Layer 6 of a small transformer language model trained on English Wikipedia (15 layers, counted from 0, width 128).
Take only the direct path to the model's output, skipping the later layers: a vector added to the residual stream pushes a token's score in proportion to its dot product with that token's output vector.

Output vectors of the tokens that the questions are about. A number n stands for n times 0.011.
"+": 19 -33 -37 21 25 -20 5 30 -16 16 -20 19 26 -9 13 31 8 10 0 -20 -1 7 -29 -25 -39 -25 16 -13 -6 -4 21 -7 37 7 -9 17 27 16 5 -27 -21 31 14 -13 -5 10 2 12 29 -6 27 -4 -21 -17 4 -2 13 -4 12 2 -2 8 36 -7 35 -10 -7 -36 17 28 18 3 -35 3 18 -3 8 3 15 -29 1 39 6 -21 18 -17 5 24 -25 11 -51 29 -21 5 6 -16 21 12 -34 -36 1 9 -4 -24 -2 -36 5 -5 4 11 35 17 21 8 22 1 6 32 -63 18 -4 9 0 37 -2 35 -7 8
"el": -27 -33 -1 -33 -19 50 -19 -14 6 -37 -1 -13 8 6 -10 34 14 21 6 -33 -6 -15 6 3 -15 32 -18 23 -26 -12 10 5 16 5 -5 17 20 -1 -17 -22 -52 -24 34 19 -4 11 14 23 16 -21 39 -21 4 -13 -7 35 -64 -4 -39 1 35 17 -10 11 -49 -20 -13 19 26 -40 -8 31 8 0 -12 -4 -18 -29 -21 -6 -23 27 3 30 -7 24 3 22 3 34 -6 -13 -34 -15 -17 -7 6 -2 34 -6 -47 -35 -4 15 36 -32 14 -19 16 27 -18 -56 -45 12 26 -22 6 2 8 12 26 -2 -21 -7 -3 20 30 -20
"-": -2 13 3 18 -27 -2 24 21 1 -4 7 -19 7 10 15 35 39 -3 -20 4 5 -27 10 -13 -3 -16 13 -17 -10 -18 -15 -42 -1 3 37 1 -7 4 -10 28 4 22 -8 -14 21 28 -43 12 15 10 -30 -16 -16 -2 8 7 -30 -9 -21 -4 -29 8 30 7 0 -5 9 -19 20 2 21 16 -10 -2 -17 -14 0 41 58 -16 3 -1 1 4 23 -20 0 17 24 -2 -6 0 -30 8 -35 -13 -3 -12 12 30 8 22 -24 -22 -5 -24 4 -1 1 17 -36 1 -10 -7 26 -34 -24 27 32 -33 -19 4 -7 7 23 -9 12 1
"ore": -4 -25 -36 -39 33 14 -11 -29 -6 27 13 -48 -3 -5 -40 7 -54 31 -7 -26 -73 -7 25 -3 22 -1 -18 -11 -39 30 3 40 2 7 -12 9 32 1 29 12 -14 25 5 -5 36 14 13 24 -56 -18 24 8 -17 -1 -3 -1 -52 12 -18 0 -15 -31 -1 17 12 5 2 -52 -5 64 8 7 76 5 58 36 -7 -26 -23 29 -34 55 12 12 -23 33 40 -28 18 -9 -6 15 9 12 -10 11 10 13 22 31 -35 -1 -27 -28 -16 3 -41 -10 -28 50 42 -36 -3 19 35 -27 2 -60 17 22 -16 2 1 19 8 -28 -26 -12
" 1": 9 11 -2 11 16 -35 23 11 -1 29 0 -13 8 1 18 1 -1 -12 -10 1 -33 -31 -23 -10 -1 -13 2 7 18 -4 -15 25 -2 -19 9 -2 4 -17 -18 -4 19 -5 17 8 -24 -19 -9 8 0 -6 18 -24 -19 -23 4 1 -20 -2 0 16 15 -12 24 -15 -15 20 1 -15 -1 35 3 15 9 0 22 -3 12 0 -8 -4 12 -9 11 -18 14 0 21 -3 -9 17 30 -2 -3 28 20 -19 3 6 -2 -9 18 11 -12 -10 -4 1 17 16 11 -8 37 -20 -4 -5 -27 14 6 6 16 -13 0 7 -14 -21 -3 22 -25 1
" are": 48 -29 3 11 -9 3 -27 -37 -22 -16 9 -2 16 5 -20 0 16 26 7 20 2 -6 -35 23 -3 1 10 4 -20 10 -6 17 52 -1 -14 -8 3 13 9 3 -5 10 -9 -12 -33 -49 -1 -7 -5 -17 2 30 27 -4 -3 25 21 -14 -14 15 -12 -40 10 11 3 -27 -21 -13 3 20 -14 7 -8 2 36 -5 30 -12 17 3 -4 32 -3 25 -18 28 37 25 9 22 4 4 -45 19 -24 25 21 21 3 -11 -1 21 -7 37 14 -15 -43 -17 -32 5 -11 -9 7 27 25 35 50 -14 -11 -48 -20 37 25 43 32 31 -53 10
"ight": -7 30 22 -32 26 -17 -3 -8 -9 25 -19 -6 -18 -21 -29 -96 22 22 27 -32 -20 22 -27 18 1 -4 6 26 -24 16 1 39 42 32 -13 -27 32 -16 -42 19 -19 -23 36 13 7 19 2 9 -8 14 7 39 -3 3 -87 23 -4 -1 -34 -6 22 -41 18 21 -4 0 -2 -5 -27 -38 20 -12 48 3 -4 -17 5 3 49 -50 6 -5 -4 -28 1 4 -14 -19 49 -12 -58 18 -42 -29 -26 17 68 -43 -27 -36 -2 18 17 -37 -1 -6 -25 22 17 21 32 -31 31 31 9 28 -11 -40 -9 28 11 32 -30 12 -12 23 -13 33
"ant": 18 -34 -14 -39 -14 35 0 -23 19 -4 27 -16 -10 49 -34 14 -18 29 15 -7 -45 38 -30 8 -17 22 -18 -64 -54 41 14 29 29 18 18 -7 1 9 4 -17 -42 -29 25 -32 -21 7 2 -24 44 -16 -3 -2 13 -8 38 -13 11 -4 12 1 43 -29 0 2 -10 2 19 0 -42 59 7 -11 1 4 -36 14 3 31 -43 13 -19 -42 1 -13 -27 -15 -20 -16 -11 8 -43 15 9 -23 16 45 -10 61 -40 11 -32 21 1 -2 -26 59 -13 -21 -27 24 2 -2 5 -23 -43 -43 -13 12 -34 -21 15 11 32 37 -17 6 -4 5
"Y": 10 -34 33 -4 24 -14 26 22 -22 -11 -1 -29 -3 4 3 15 -31 37 -5 0 6 43 0 -3 8 8 -20 21 -3 -13 -2 51 2 19 34 -20 11 -21 40 5 -18 -14 45 -15 26 -17 23 0 -19 13 26 7 17 -13 5 8 -17 5 -32 15 -12 25 31 35 -6 -6 6 -19 15 40 1 18 -38 1 -11 4 13 -19 23 -14 1 15 14 -1 -33 34 11 -9 -4 35 -59 32 -6 10 -6 -14 27 -6 5 -5 2 13 -7 13 -25 -15 -40 -9 -2 28 63 -26 -13 -2 -17 11 13 -1 -34 13 -3 -3 18 21 28 -27 -9 13
"r": 11 -5 18 -9 27 -17 8 -31 16 -5 -3 30 17 -8 -35 24 -21 -2 -7 -11 -7 -33 20 37 20 32 -25 11 -24 35 -28 -14 -29 -25 44 37 3 -2 45 28 -18 -24 -55 -22 35 20 -14 -7 -1 4 59 -2 21 -14 -13 -22 19 -20 -22 -10 7 -8 -50 -22 15 14 12 40 3 2 -24 5 -35 -2 -10 -5 -17 32 -34 -7 1 7 46 12 -20 -1 0 3 -34 11 -11 3 24 -2 33 8 -36 19 31 8 -16 -17 -1 -23 6 4 18 -11 21 -6 -5 -13 20 20 -8 -2 -13 6 11 23 -17 40 -4 11 -12 -16 8 3
")": 44 -11 -25 19 14 3 -3 -19 -34 -30 18 10 42 -16 -6 33 -2 -3 27 4 -23 -15 30 -41 -14 -11 3 -30 -17 35 -12 -25 -8 -15 2 -23 28 -8 -9 -16 1 -14 -13 -2 -34 -18 -16 -22 1 -41 -6 -11 14 10 -9 -3 2 -8 32 15 0 26 14 12 -28 27 27 -50 36 29 8 7 10 0 10 24 -10 10 6 9 26 -12 -10 27 36 44 -16 -1 27 4 -29 -25 -24 25 -62 -4 17 -14 -49 24 -4 -11 -8 43 11 -7 31 -12 6 -23 68 4 3 13 38 46 -11 18 3 9 28 9 0 22 1 -21 7 16

Output weights of attention head 0. The head adds the sum of these rows, row i times number i of z. A number n stands for n times 0.0046.
o0: 31 -61 21 -8 37 13 -25 -7 2 -5 6 -18 0 -15 -14 7 -10 3 7 -49 -2 25 0 15 5 57 0 2 60 13 -4 15 40 -29 -7 20 -38 -7 -17 13 19 -15 -51 -26 -16 -26 -11 -20 -28 -57 -11 32 53 2 24 33 50 9 -16 -6 -2 8 -46 -4 -25 18 22 11 60 5 23 -1 27 1 -25 -21 -16 -56 -19 13 -19 3 0 -17 36 6 -11 -2 18 6 16 -31 -7 47 -58 -9 -11 -2 4 38 -10 32 12 2 -1 7 1 8 -1 -32 -17 11 1 -16 -4 -51 -29 39 7 13 26 34 28 2 21 -2 -8 3
o1: -43 2 29 -5 -3 -6 10 -7 -2 -16 -37 6 4 31 -34 27 -24 -76 -17 28 38 -22 -43 -21 5 -14 35 -9 11 -6 6 -34 -1 -17 29 -20 23 -5 -21 -9 -27 1 20 -3 5 21 -42 48 41 -2 0 -26 -25 6 -26 15 23 -15 6 22 -13 -10 30 25 -48 29 15 -47 -8 26 -30 -5 16 -4 4 24 -51 14 44 -2 14 15 10 4 24 9 -13 0 13 20 37 -38 -23 13 -1 2 45 -9 2 51 -29 -5 -24 15 -8 -13 -51 -6 -36 -51 -27 0 -3 1 -6 15 -13 -24 8 -7 -20 6 -10 0 3 -28 40 5
o2: 23 -11 -22 18 -2 15 16 -34 -8 41 6 -21 16 -1 -38 24 -12 13 15 -43 -13 -1 25 20 -19 -28 17 -9 -15 -41 5 -8 33 -1 -59 18 40 -2 -2 0 -23 21 31 8 3 5 -45 2 33 -8 -21 32 -83 -20 30 -44 -15 -9 -3 16 35 -15 4 -8 30 20 -17 -53 4 -26 -8 -51 -3 -40 -8 54 30 40 -3 -2 5 -12 -4 -11 -24 -8 18 8 2 6 -56 83 -7 -38 -17 50 10 -27 39 30 10 28 -38 31 62 -6 10 35 -30 11 -26 8 44 26 33 -7 -8 20 -46 -56 -62 10 -28 -41 -34 6 19 30
o3: 2 0 11 8 -42 3 -16 -31 -8 -28 -10 17 -28 13 35 -13 4 16 -8 14 -31 3 27 23 30 0 -9 -7 11 28 6 24 -20 -33 32 -28 -8 14 42 -22 14 9 -31 -20 85 28 -8 30 -52 -21 19 9 -6 16 -3 11 1 -8 20 -47 -3 30 -37 -3 36 6 -14 -41 12 12 -49 -11 -10 -9 20 16 -14 2 27 -18 17 -18 7 11 21 15 -10 -4 -21 -18 54 21 -21 29 6 -24 -26 -3 9 -46 -13 -18 9 -4 31 13 38 -24 -16 -9 17 -28 -20 -37 15 -1 12 40 -26 60 -9 -48 -12 20 -12 20 4 18
o4: 25 -19 13 65 -38 41 24 -12 -7 3 4 31 12 -9 36 9 -9 1 -2 -17 -15 -32 -36 14 -3 0 -21 -27 -40 6 -20 27 17 20 -27 -40 -45 -8 30 -50 -8 -6 -5 -68 22 -1 -16 -34 -32 -29 -2 16 -53 21 -34 0 16 -9 11 -25 -9 -30 -34 -2 14 -30 -1 1 7 -46 8 -11 15 -21 -11 6 5 0 0 -24 6 26 19 -24 -14 31 13 -6 -17 -27 16 8 -6 21 -18 -11 -33 -44 -6 0 26 -12 20 -43 52 40 -14 18 -16 9 25 4 7 16 66 4 -67 45 -39 67 33 -2 3 -35 -5 28 19 38
o5: -19 -7 -9 -44 -27 -27 -36 -20 8 -25 16 -5 -7 41 -4 -25 -34 2 20 -26 10 26 -1 -20 0 3 2 -35 14 -44 -47 8 6 32 -7 6 29 -15 -45 56 11 -10 -21 32 -53 -17 34 -26 7 -13 11 -4 -8 -6 7 -20 -10 4 -16 46 15 -10 12 -16 3 21 6 53 -11 -15 -7 -9 -2 -14 -17 -40 9 5 -7 17 21 5 7 -24 -5 -2 8 12 -15 6 -55 -48 -2 -11 14 12 -29 15 18 2 -16 1 12 41 -9 5 1 -15 -3 -5 -28 8 32 37 -4 7 32 -36 32 -48 6 -26 -5 16 9 13 0 -11
o6: -28 15 -3 1 -18 -11 -10 -44 34 -9 -2 -22 36 -10 -24 -16 42 -2 -2 17 45 32 34 23 -23 -42 -13 8 -40 -29 11 -7 -20 1 -26 23 31 -11 -1 40 -45 -25 46 34 21 -61 -13 23 35 34 -3 -23 -38 15 0 -19 -48 -22 -12 71 34 -8 34 17 29 38 -17 -10 -23 54 -4 -25 -5 -10 12 32 35 18 34 -16 -11 -7 -21 -3 -30 -42 30 0 11 20 -50 -20 46 -50 75 10 5 13 -19 -14 -26 4 -44 22 15 -31 -20 9 -17 14 -15 -19 19 -6 -50 14 38 -43 -5 -20 -14 40 43 1 28 -29 3 -34
o7: 4 14 -43 -12 32 44 7 0 -22 8 -12 -15 -44 -2 -29 -23 -8 14 25 -11 -26 26 14 38 0 -28 18 -30 -49 -2 -30 18 45 26 0 7 25 0 32 -9 11 35 11 24 8 5 -22 -23 -35 15 10 28 -31 -21 -30 -25 -5 -16 2 -29 0 13 2 -22 14 8 -20 -15 -22 -26 -9 -17 -5 -73 -20 12 1 -4 33 -12 -25 -14 -2 -8 4 -11 -14 5 30 -2 -29 39 9 -45 -8 -12 -15 20 15 18 1 15 -13 27 54 20 26 -25 -34 -4 20 -18 4 -2 32 40 -37 9 -21 6 -5 -11 -16 -19 -26 -2 8 -9
o8: 13 -4 4 -45 43 -43 -11 -6 2 -3 -5 1 -49 -15 9 12 -30 5 -24 24 -11 19 -3 -18 20 28 3 55 37 28 10 -6 -6 9 3 49 41 9 0 30 9 -37 15 32 -75 0 49 -14 24 6 14 -10 59 -19 -38 -8 9 2 13 -33 -7 36 -21 5 -13 -17 35 47 5 19 -8 58 16 27 22 -38 -4 -38 -38 6 -19 -9 -13 9 -12 25 4 12 -9 7 -18 1 13 20 -9 6 8 -11 3 -20 -50 -9 30 -9 -15 8 35 -26 1 -42 26 7 -54 -19 -32 17 30 -13 43 -20 -2 38 28 17 -31 25 -33 -17
o9: 26 -13 -10 3 -47 23 -41 -64 39 1 13 -11 -18 10 -18 -10 -1 40 12 -6 -12 7 -14 34 -28 -20 -13 21 -13 1 -27 54 12 18 -20 -8 -6 9 18 -4 -14 1 -15 12 -5 -41 54 -15 -65 -3 17 43 11 23 18 4 50 1 27 19 -4 25 -50 -16 18 -13 0 -6 3 -12 -13 -57 -5 41 -1 25 40 -19 -5 12 -1 3 -24 -13 -22 15 26 -8 -27 13 -16 12 31 19 3 31 -28 -20 -19 -13 4 -10 32 41 14 19 12 11 44 -21 -8 5 -7 -10 -20 56 33 -33 -37 -8 16 -27 -1 1 8 10 -14 -20
o10: -28 21 12 -75 20 -3 -13 4 9 9 32 -9 12 25 -13 -22 22 1 -8 14 -23 30 3 16 3 7 0 20 36 11 31 -30 6 13 29 41 5 -34 -35 54 21 -24 -9 34 -13 2 5 11 32 -31 -20 -3 93 15 9 -11 -44 3 -33 23 14 6 31 -2 -11 -21 0 22 -24 20 4 8 -6 -2 -21 -25 22 21 -20 -4 -18 -32 -11 23 -18 -32 -16 13 30 -9 11 4 -3 -15 14 -20 27 4 41 -4 -16 23 -18 -6 -22 -30 30 -49 -3 20 0 -16 22 -27 14 -21 26 -3 42 -41 -9 52 -8 -8 7 -17 -44 -3
o11: 22 1 -5 13 -7 48 -2 -40 34 14 21 -18 9 4 -28 30 6 5 13 -46 -12 -13 -15 12 -2 -9 -14 -14 8 -9 -23 3 34 15 -42 1 -26 4 9 -28 -15 -2 -10 -1 55 -22 -26 -9 -10 -12 -4 -8 -21 3 28 9 5 -21 22 33 25 -17 -19 22 19 36 -5 -68 8 -17 -25 -55 24 7 -22 26 14 -44 50 -10 -10 -30 -13 -43 -11 24 -17 1 -11 9 27 23 16 3 -49 23 -1 -8 35 19 19 -1 -13 19 37 -17 -1 3 10 -17 -28 6 28 -11 -8 -22 -12 -26 -42 13 -27 -5 5 -27 18 -8 -7 -5
o12: 22 -2 17 4 34 -7 -13 36 -62 9 -34 -7 -18 -8 46 5 -12 -12 15 20 -7 -10 -21 -18 6 6 8 -10 22 -8 -22 -2 -22 -21 58 -30 7 -23 5 12 26 6 7 10 -43 18 66 9 12 3 1 -18 24 -27 5 -18 -34 4 28 -59 -28 -6 16 -18 -1 -3 -5 24 18 11 4 69 -18 -37 11 -30 -48 37 -32 32 34 25 -20 31 33 -15 37 -7 -10 -43 -4 -7 -33 9 -6 13 14 29 -3 15 4 -13 20 -21 -40 -14 -12 -9 -12 -4 17 -5 7 1 4 -5 9 24 -15 -12 -2 -9 -38 8 -28 20 -12 -19
o13: -12 13 7 1 -14 8 -20 35 -7 -9 -82 18 -16 20 22 9 -2 47 -1 10 -18 -10 -55 -4 31 -20 3 -15 -38 30 -10 28 -5 1 26 -49 33 27 12 -2 11 54 -33 -13 0 38 -11 23 -28 -6 33 20 -16 15 -24 17 44 7 23 -26 -26 17 5 -23 -30 16 4 -43 33 2 -6 25 -5 23 27 19 -21 -9 40 12 1 -12 30 -11 34 45 -22 -23 -9 -12 46 21 -53 26 -9 -30 -14 0 -19 -13 -17 -16 -23 7 -5 3 2 0 -27 -46 19 9 -52 -18 47 69 -4 27 16 52 15 -18 -38 41 -19 5 15 6
o14: 17 25 5 50 -79 11 -24 -33 -26 7 6 1 -20 -10 13 4 12 39 -3 21 6 -48 12 6 -1 -17 -39 6 -63 -29 -5 56 -18 -19 -3 -43 32 6 31 -29 6 22 24 -39 -14 12 20 37 -27 10 36 -18 -52 50 -14 -48 12 -2 9 -19 -16 -12 0 -16 0 -41 -37 -25 -2 -11 -40 -4 -45 -21 -9 44 -26 59 9 -17 14 17 -6 30 -18 23 61 -5 -41 1 -22 35 -1 3 1 -5 -40 -8 -39 6 4 -23 23 7 34 58 -16 2 -12 26 44 -4 -15 13 35 26 17 16 -25 30 0 -36 -11 -18 -34 -9 22 13
o15: 22 -8 3 -25 2 3 3 -17 14 12 -55 4 -36 -9 -9 -13 -24 38 -6 -35 -31 -6 18 -20 41 -1 14 8 40 37 3 -3 -17 41 -33 33 40 5 15 -19 12 -3 -40 -13 -2 24 -5 -7 17 -2 27 13 8 -10 -33 0 70 -11 5 -23 43 6 -34 1 -7 6 26 -29 32 -18 -18 1 33 -32 2 -12 27 -44 1 -8 -19 -36 27 -34 27 -5 -43 -11 -2 -41 9 33 -19 2 -39 -7 13 -62 7 21 -38 14 -5 4 14 -36 66 -24 -22 -39 51 41 -8 -22 4 -13 15 45 11 17 -7 24 27 15 -4 -25 -55 20
o16: -13 -6 28 -33 -21 32 -12 -17 21 10 -4 26 23 11 -28 4 30 13 33 -28 -29 25 -70 -14 -25 4 -15 -3 -34 33 11 0 -4 66 1 -4 -61 -4 -14 1 14 17 -41 -2 3 -2 20 -15 -18 -24 -3 24 2 11 3 8 42 -29 -20 57 -20 -9 19 -26 -20 -9 -9 6 -17 -16 -16 -9 -12 4 9 -47 61 -12 48 3 -49 14 6 -32 21 25 -15 25 6 -8 0 -33 -9 -7 -7 -49 -43 -13 30 -18 -21 6 -18 2 25 8 41 11 27 -8 26 5 -9 14 9 -26 -7 -1 -6 35 6 21 -4 22 14 -59 -19 2
o17: 16 16 13 43 -15 9 13 -21 9 -26 46 20 -2 30 2 -23 17 -51 2 19 13 -2 -43 34 -31 -21 -11 9 -4 -27 -9 36 20 9 29 -24 -64 -8 31 -16 6 -33 0 -38 30 -39 15 -11 -42 -26 -10 22 -9 29 -8 23 10 15 10 39 -24 10 -12 19 17 -31 1 4 -33 -11 -3 -24 18 62 13 11 9 2 -1 -37 19 39 -2 -30 -36 51 -5 -12 -11 21 -2 -23 12 7 -4 -6 -24 -15 5 1 7 -11 49 8 10 36 -40 -1 42 -10 -25 32 0 4 15 25 -15 -59 -17 2 37 -44 21 -21 57 22 -4 6
o18: -21 1 39 39 1 10 2 -51 -21 -1 -57 21 10 -13 -17 1 31 27 40 -12 -7 14 43 -24 -3 -9 11 -17 -10 11 -4 -15 -43 -10 -51 -16 15 3 -2 3 -40 5 -9 -31 -39 -10 -14 14 38 0 9 -6 -24 8 9 -18 23 -22 11 4 6 -53 -8 13 -9 26 -11 4 -8 13 -34 8 25 -60 12 -4 -8 0 3 26 0 -24 -1 5 22 21 32 -23 -7 -43 -3 10 -7 -45 5 31 34 -24 0 19 -43 13 -17 -12 4 -33 36 6 -35 0 22 4 37 -2 -11 6 -4 -4 -47 33 -5 16 -7 -15 -7 -34 -11 29
o19: -9 -13 25 -12 -51 -5 -45 -12 3 -23 -6 14 8 24 -10 -7 22 9 -16 43 -19 -5 -40 20 6 -2 -24 -9 -46 -12 6 18 -11 -5 25 -14 -11 9 9 -13 18 -5 18 -27 -5 -15 1 31 6 0 -12 24 41 28 -47 23 -21 1 -37 30 -25 -1 -4 -17 -38 -24 -22 11 -24 19 1 -24 9 18 6 9 -3 19 14 -46 -17 23 22 4 -18 7 17 3 -4 29 -15 -51 -9 -6 23 -40 -29 16 6 -19 -25 -9 3 -7 -10 52 -29 11 30 2 11 26 -35 14 11 2 20 -43 -9 -3 10 -21 40 -11 42 -8 -4 1
o20: -2 15 67 20 -7 -14 57 -2 24 1 29 24 -1 62 -9 -22 30 -45 -39 -24 22 -41 17 -23 24 11 -13 3 49 -1 -5 -19 -27 28 5 1 4 -11 54 16 -8 -43 -39 -22 47 -24 -2 19 29 -32 -26 -13 41 19 -16 13 -19 14 49 34 25 18 -28 27 -26 6 30 5 -8 -27 -10 28 48 38 -7 -17 51 0 16 -20 -5 -41 -9 -45 21 2 -28 -3 -17 -37 56 -1 -3 28 -46 2 8 -52 -6 -13 -50 -7 4 -6 32 -14 47 -10 -37 -26 -21 24 0 -28 37 -5 21 -19 43 25 -23 5 9 -47 27 -3 -92 50
o21: 28 -20 19 18 14 55 3 29 -27 -20 5 11 12 -26 49 -14 21 26 34 -34 -16 11 -15 9 23 24 -20 -10 35 39 -43 -7 10 16 -12 24 -77 6 -10 -22 27 -57 -4 -13 24 -7 29 -56 17 -6 -20 -9 48 -19 -1 41 -38 -11 1 -25 3 -10 -6 -4 39 5 7 10 32 -2 31 0 39 -16 -15 -57 -20 -51 -21 14 -48 4 -8 -44 21 -7 -41 -16 -12 -12 -8 -29 22 6 2 -24 -13 -9 34 -3 9 9 13 -18 -21 -16 31 -8 16 -5 6 38 41 9 -15 -57 -25 9 0 39 11 22 41 15 -3 1 -63 -9
o22: 6 -36 -17 -8 3 21 32 -9 17 39 1 -11 -47 -4 -9 25 -25 43 20 -10 -49 40 16 -4 -39 6 8 18 17 18 -1 20 5 39 -22 23 -5 -14 3 28 17 11 5 11 0 1 16 -1 -3 -33 1 33 28 26 -2 -53 -22 -30 23 -32 3 16 -45 -5 23 -4 18 21 7 -4 -32 -1 -13 -56 4 11 60 22 -14 43 -27 -58 -23 1 -23 32 17 30 2 -63 42 54 5 8 -26 30 6 -25 48 -20 -15 6 -14 -14 43 -16 78 -20 -32 26 21 -39 29 -4 9 8 -4 42 -40 32 -22 2 -13 -44 -38 29 -24 23
o23: 37 -2 -20 -47 -10 14 27 -3 50 21 5 -12 -48 6 1 14 -45 19 -8 -35 -77 -6 -17 -15 -8 9 17 23 28 0 -3 17 6 46 -20 44 12 0 32 -26 27 -7 -8 16 6 15 27 -35 -2 -16 33 19 25 -24 -24 -22 12 -24 19 -21 35 18 -42 -6 15 -11 17 14 -2 -52 -10 -31 14 17 -10 0 65 -13 -8 17 -10 -54 16 -41 -8 33 -39 3 3 -23 37 50 -8 21 -28 5 16 -42 37 -21 -18 2 3 -13 28 -37 67 -34 -12 -6 33 0 -2 -3 29 7 -18 13 2 4 -10 3 4 -15 8 39 -44 8
o24: -12 -23 -34 11 10 -11 -18 -19 5 -11 -14 15 -61 -9 -6 -21 -37 7 -8 0 34 23 65 22 27 21 17 43 23 26 15 40 -12 -3 -4 21 3 10 12 3 -18 -9 4 20 -18 13 23 38 -75 -4 29 4 9 -7 31 -28 64 23 12 -31 22 5 -38 40 29 6 9 -17 52 16 -15 1 -22 -2 27 42 -30 -29 -28 26 34 -5 4 -19 -16 14 2 -44 6 -27 -46 -2 20 34 6 12 7 -21 -55 -17 -28 14 41 36 -29 -3 16 -30 -25 -29 -8 15 -13 -41 -62 13 12 27 29 18 -2 -20 1 16 -7 39 -15 0
o25: 15 12 -11 9 -12 7 36 -15 38 25 5 11 -12 14 -34 0 6 -10 -15 -54 6 -52 10 -4 14 -15 13 -11 -17 5 5 9 19 26 -59 3 41 30 43 -53 4 2 -17 -30 65 2 -44 -18 -16 -4 29 7 -71 -2 10 2 32 -24 18 41 50 4 -43 22 15 13 -6 -51 34 -59 -9 -36 3 22 -20 19 59 -45 34 -35 -2 -17 22 -60 12 17 -26 -3 6 -9 -2 42 2 9 -32 21 0 -57 -16 22 11 10 -29 28 77 -4 3 4 -24 -25 4 17 -1 -6 -10 -15 -37 42 4 25 -26 8 22 15 13 5 -40 20
o26: 19 -4 25 10 16 -28 -20 11 -1 22 33 -15 43 -15 11 5 -11 31 11 -25 5 -19 35 -20 -8 11 -47 6 3 -46 2 -25 3 -36 -20 26 -46 10 -7 8 10 2 23 11 17 -45 -9 -9 28 -13 -29 -28 19 -2 33 14 -32 22 -27 12 0 7 -7 12 4 -4 -6 3 14 15 6 7 31 27 19 -31 -10 -14 16 1 -4 -11 -5 8 30 -15 -13 26 6 27 14 -10 18 21 3 -16 -7 28 -8 -12 5 24 8 0 -8 -14 -1 24 -3 30 -13 14 -5 -11 -10 -75 17 -7 9 6 0 16 39 2 -10 -15 -4 -5
o27: 5 7 -8 -9 39 -12 -6 22 -19 13 -10 -15 -4 -34 -37 16 20 -19 4 12 41 17 51 -15 9 11 39 22 65 52 -4 -13 -19 -14 -53 -13 42 17 -13 -14 1 9 -8 8 36 -38 -27 -1 10 24 5 -2 -1 21 33 -2 1 -12 11 -19 32 21 -30 23 0 42 -19 -38 50 -9 -16 14 29 -41 12 -10 -36 8 -2 -12 -1 -12 -3 20 2 -15 -10 -10 20 -27 11 -35 -2 -8 -15 40 25 -10 -20 21 14 -8 -17 31 20 7 22 -16 -27 -9 -5 -12 16 -20 -56 -6 8 25 4 17 -19 34 13 16 -11 -3 -9 8
o28: 19 35 3 35 -31 -4 40 24 10 22 14 1 -22 11 51 20 -31 -28 20 -27 -12 -42 21 -18 -11 18 -10 -18 -24 -18 -32 -10 -5 -5 -2 -8 13 -5 22 -8 7 23 13 -22 6 16 -26 -30 -10 21 46 5 -54 17 -22 -13 -16 -7 25 -14 26 18 -15 -9 -15 -11 -14 17 17 -59 -24 33 -11 -26 -9 -9 -15 49 24 -9 16 0 -8 -6 26 27 12 -7 17 -24 17 44 -22 -6 14 14 0 -39 -12 -7 13 -17 8 -6 21 27 38 -18 -32 30 4 -1 8 3 23 4 -43 3 -12 26 -5 -4 -8 -22 -10 0 -12 28
o29: 9 -8 -21 -3 -11 54 -4 -32 22 8 12 20 -22 3 -40 -3 11 -1 16 -16 28 -3 46 20 40 -14 1 17 26 10 7 47 -1 24 -37 -11 -3 -20 3 -47 -25 -1 -16 -18 32 -6 11 10 -57 -16 9 8 -14 24 25 -1 35 4 15 14 46 -21 -41 32 7 -15 -6 -62 46 -21 -3 -33 21 3 -4 52 -14 -25 -3 -21 5 -11 2 -46 -34 33 -5 -22 14 -28 3 -1 28 17 -24 22 6 -52 -31 18 11 -5 13 35 39 -12 -11 -30 -10 -1 -14 20 34 -7 -23 7 -4 38 -5 32 -11 -5 9 -1 23 15 -31 -1
o30: 24 25 -15 1 -21 6 22 3 31 46 -12 -19 -22 2 5 13 -12 -22 1 -13 -16 -53 -1 -10 8 -32 22 -18 -12 21 2 7 13 29 -45 -19 34 9 21 -39 2 13 -17 -19 56 13 -16 -21 -13 0 37 30 -78 -17 -2 -17 36 -34 34 -4 26 12 -16 11 20 -2 -14 -54 17 -68 -27 -23 4 7 -13 20 17 16 25 -14 33 9 23 -19 0 25 -15 -4 6 -18 22 40 -21 -5 -24 20 9 -55 -9 32 27 -14 -11 0 66 4 2 -18 -8 -6 21 -7 7 -18 20 22 -36 34 -28 26 -34 -9 -13 24 -12 -5 4 16
o31: -16 18 24 43 -1 8 4 33 -28 5 -44 32 18 -51 25 20 45 29 -8 -5 -10 19 -29 -16 1 -6 25 -4 -45 16 1 -5 0 -33 20 -38 -45 9 20 -50 -11 29 -27 -15 9 -30 -28 -2 -46 -3 18 20 -29 -26 18 8 39 -4 -5 -22 -39 -12 1 4 47 -16 -36 -35 -2 10 6 -28 -8 -24 22 -21 -22 -23 8 41 19 -16 -1 27 35 10 27 -4 -39 32 17 9 5 -38 10 9 6 21 -14 -13 27 12 17 -31 -5 19 16 22 26 -12 18 20 0 -46 -10 25 -26 17 -40 42 30 -12 -32 7 -25 -14 34 -19

Each question shows a token from some text and the vector z that the head gathered there. A number n stands for n times 0.035.

" \"": -5 -4 2 7 20 -3 -5 -2 -15 2 -3 -2 -2 -1 -17 10 1 18 7 -6 15 -2 5 21 16 28 -28 -5 -2 22 26 9
Which of these tokens does it push down most? "el"

",": -21 34 19 -8 15 3 28 -5 -27 16 -26 38 -47 0 4 -4 5 44 -15 20 9 -10 -51 -15 10 57 -6 -17 -17 33 14 -5
Pushed up most: " are"

" se": 6 6 6 -1 8 -1 -4 18 1 -3 1 5 6 6 9 -2 -4 0 6 -1 -5 5 0 -8 5 -1 2 -1 -9 9 -10 -3
Which two tokens does it push up most, strongest first? "ore", ")"

"um": -20 16 3 9 6 -11 5 -18 2 -9 -10 2 19 8 3 2 -13 -10 -1 3 13 -8 8 1 -12 1 -1 -1 -1 -13 11 5
Which of these tokens does it push down most? "ant"

"i": 0 8 3 2 -2 4 -1 -15 -2 -10 2 -6 -1 1 3 4 -1 -9 8 0 -5 -6 6 -9 -2 -9 8 5 -2 -1 -8 -9
Which three tokens does it push up most, strongest first? "-", "el", " 1"

" in": 5 4 -1 0 2 -12 -11 -14 -12 -11 8 0 5 -3 2 -1 5 -4 9 -5 -2 8 7 -4 -4 -3 -4 -1 -10 12 -3 5
Which three tokens does it push up most, strongest first? "-", ")", "+"

"H": -12 3 19 9 43 2 3 21 -10 -18 3 -20 -2 23 8 14 12 -17 17 6 5 -11 22 11 -13 13 -33 29 26 8 53 -1
Pushed up most: "ight"

"o": -4 -9 2 9 -2 -1 -13 -10 -8 2 -3 -4 2 -2 9 4 6 -7 5 1 -15 0 3 -1 9 -6 8 -7 2 -5 -2 5
Pushed up most: "+"

"s": 4 -1 11 -2 1 -5 5 7 3 6 3 9 -4 1 -3 1 -17 2 -6 13 5 -5 -3 -6 -11 -5 6 -3 -6 0 0 -20
Pushed up most: " are"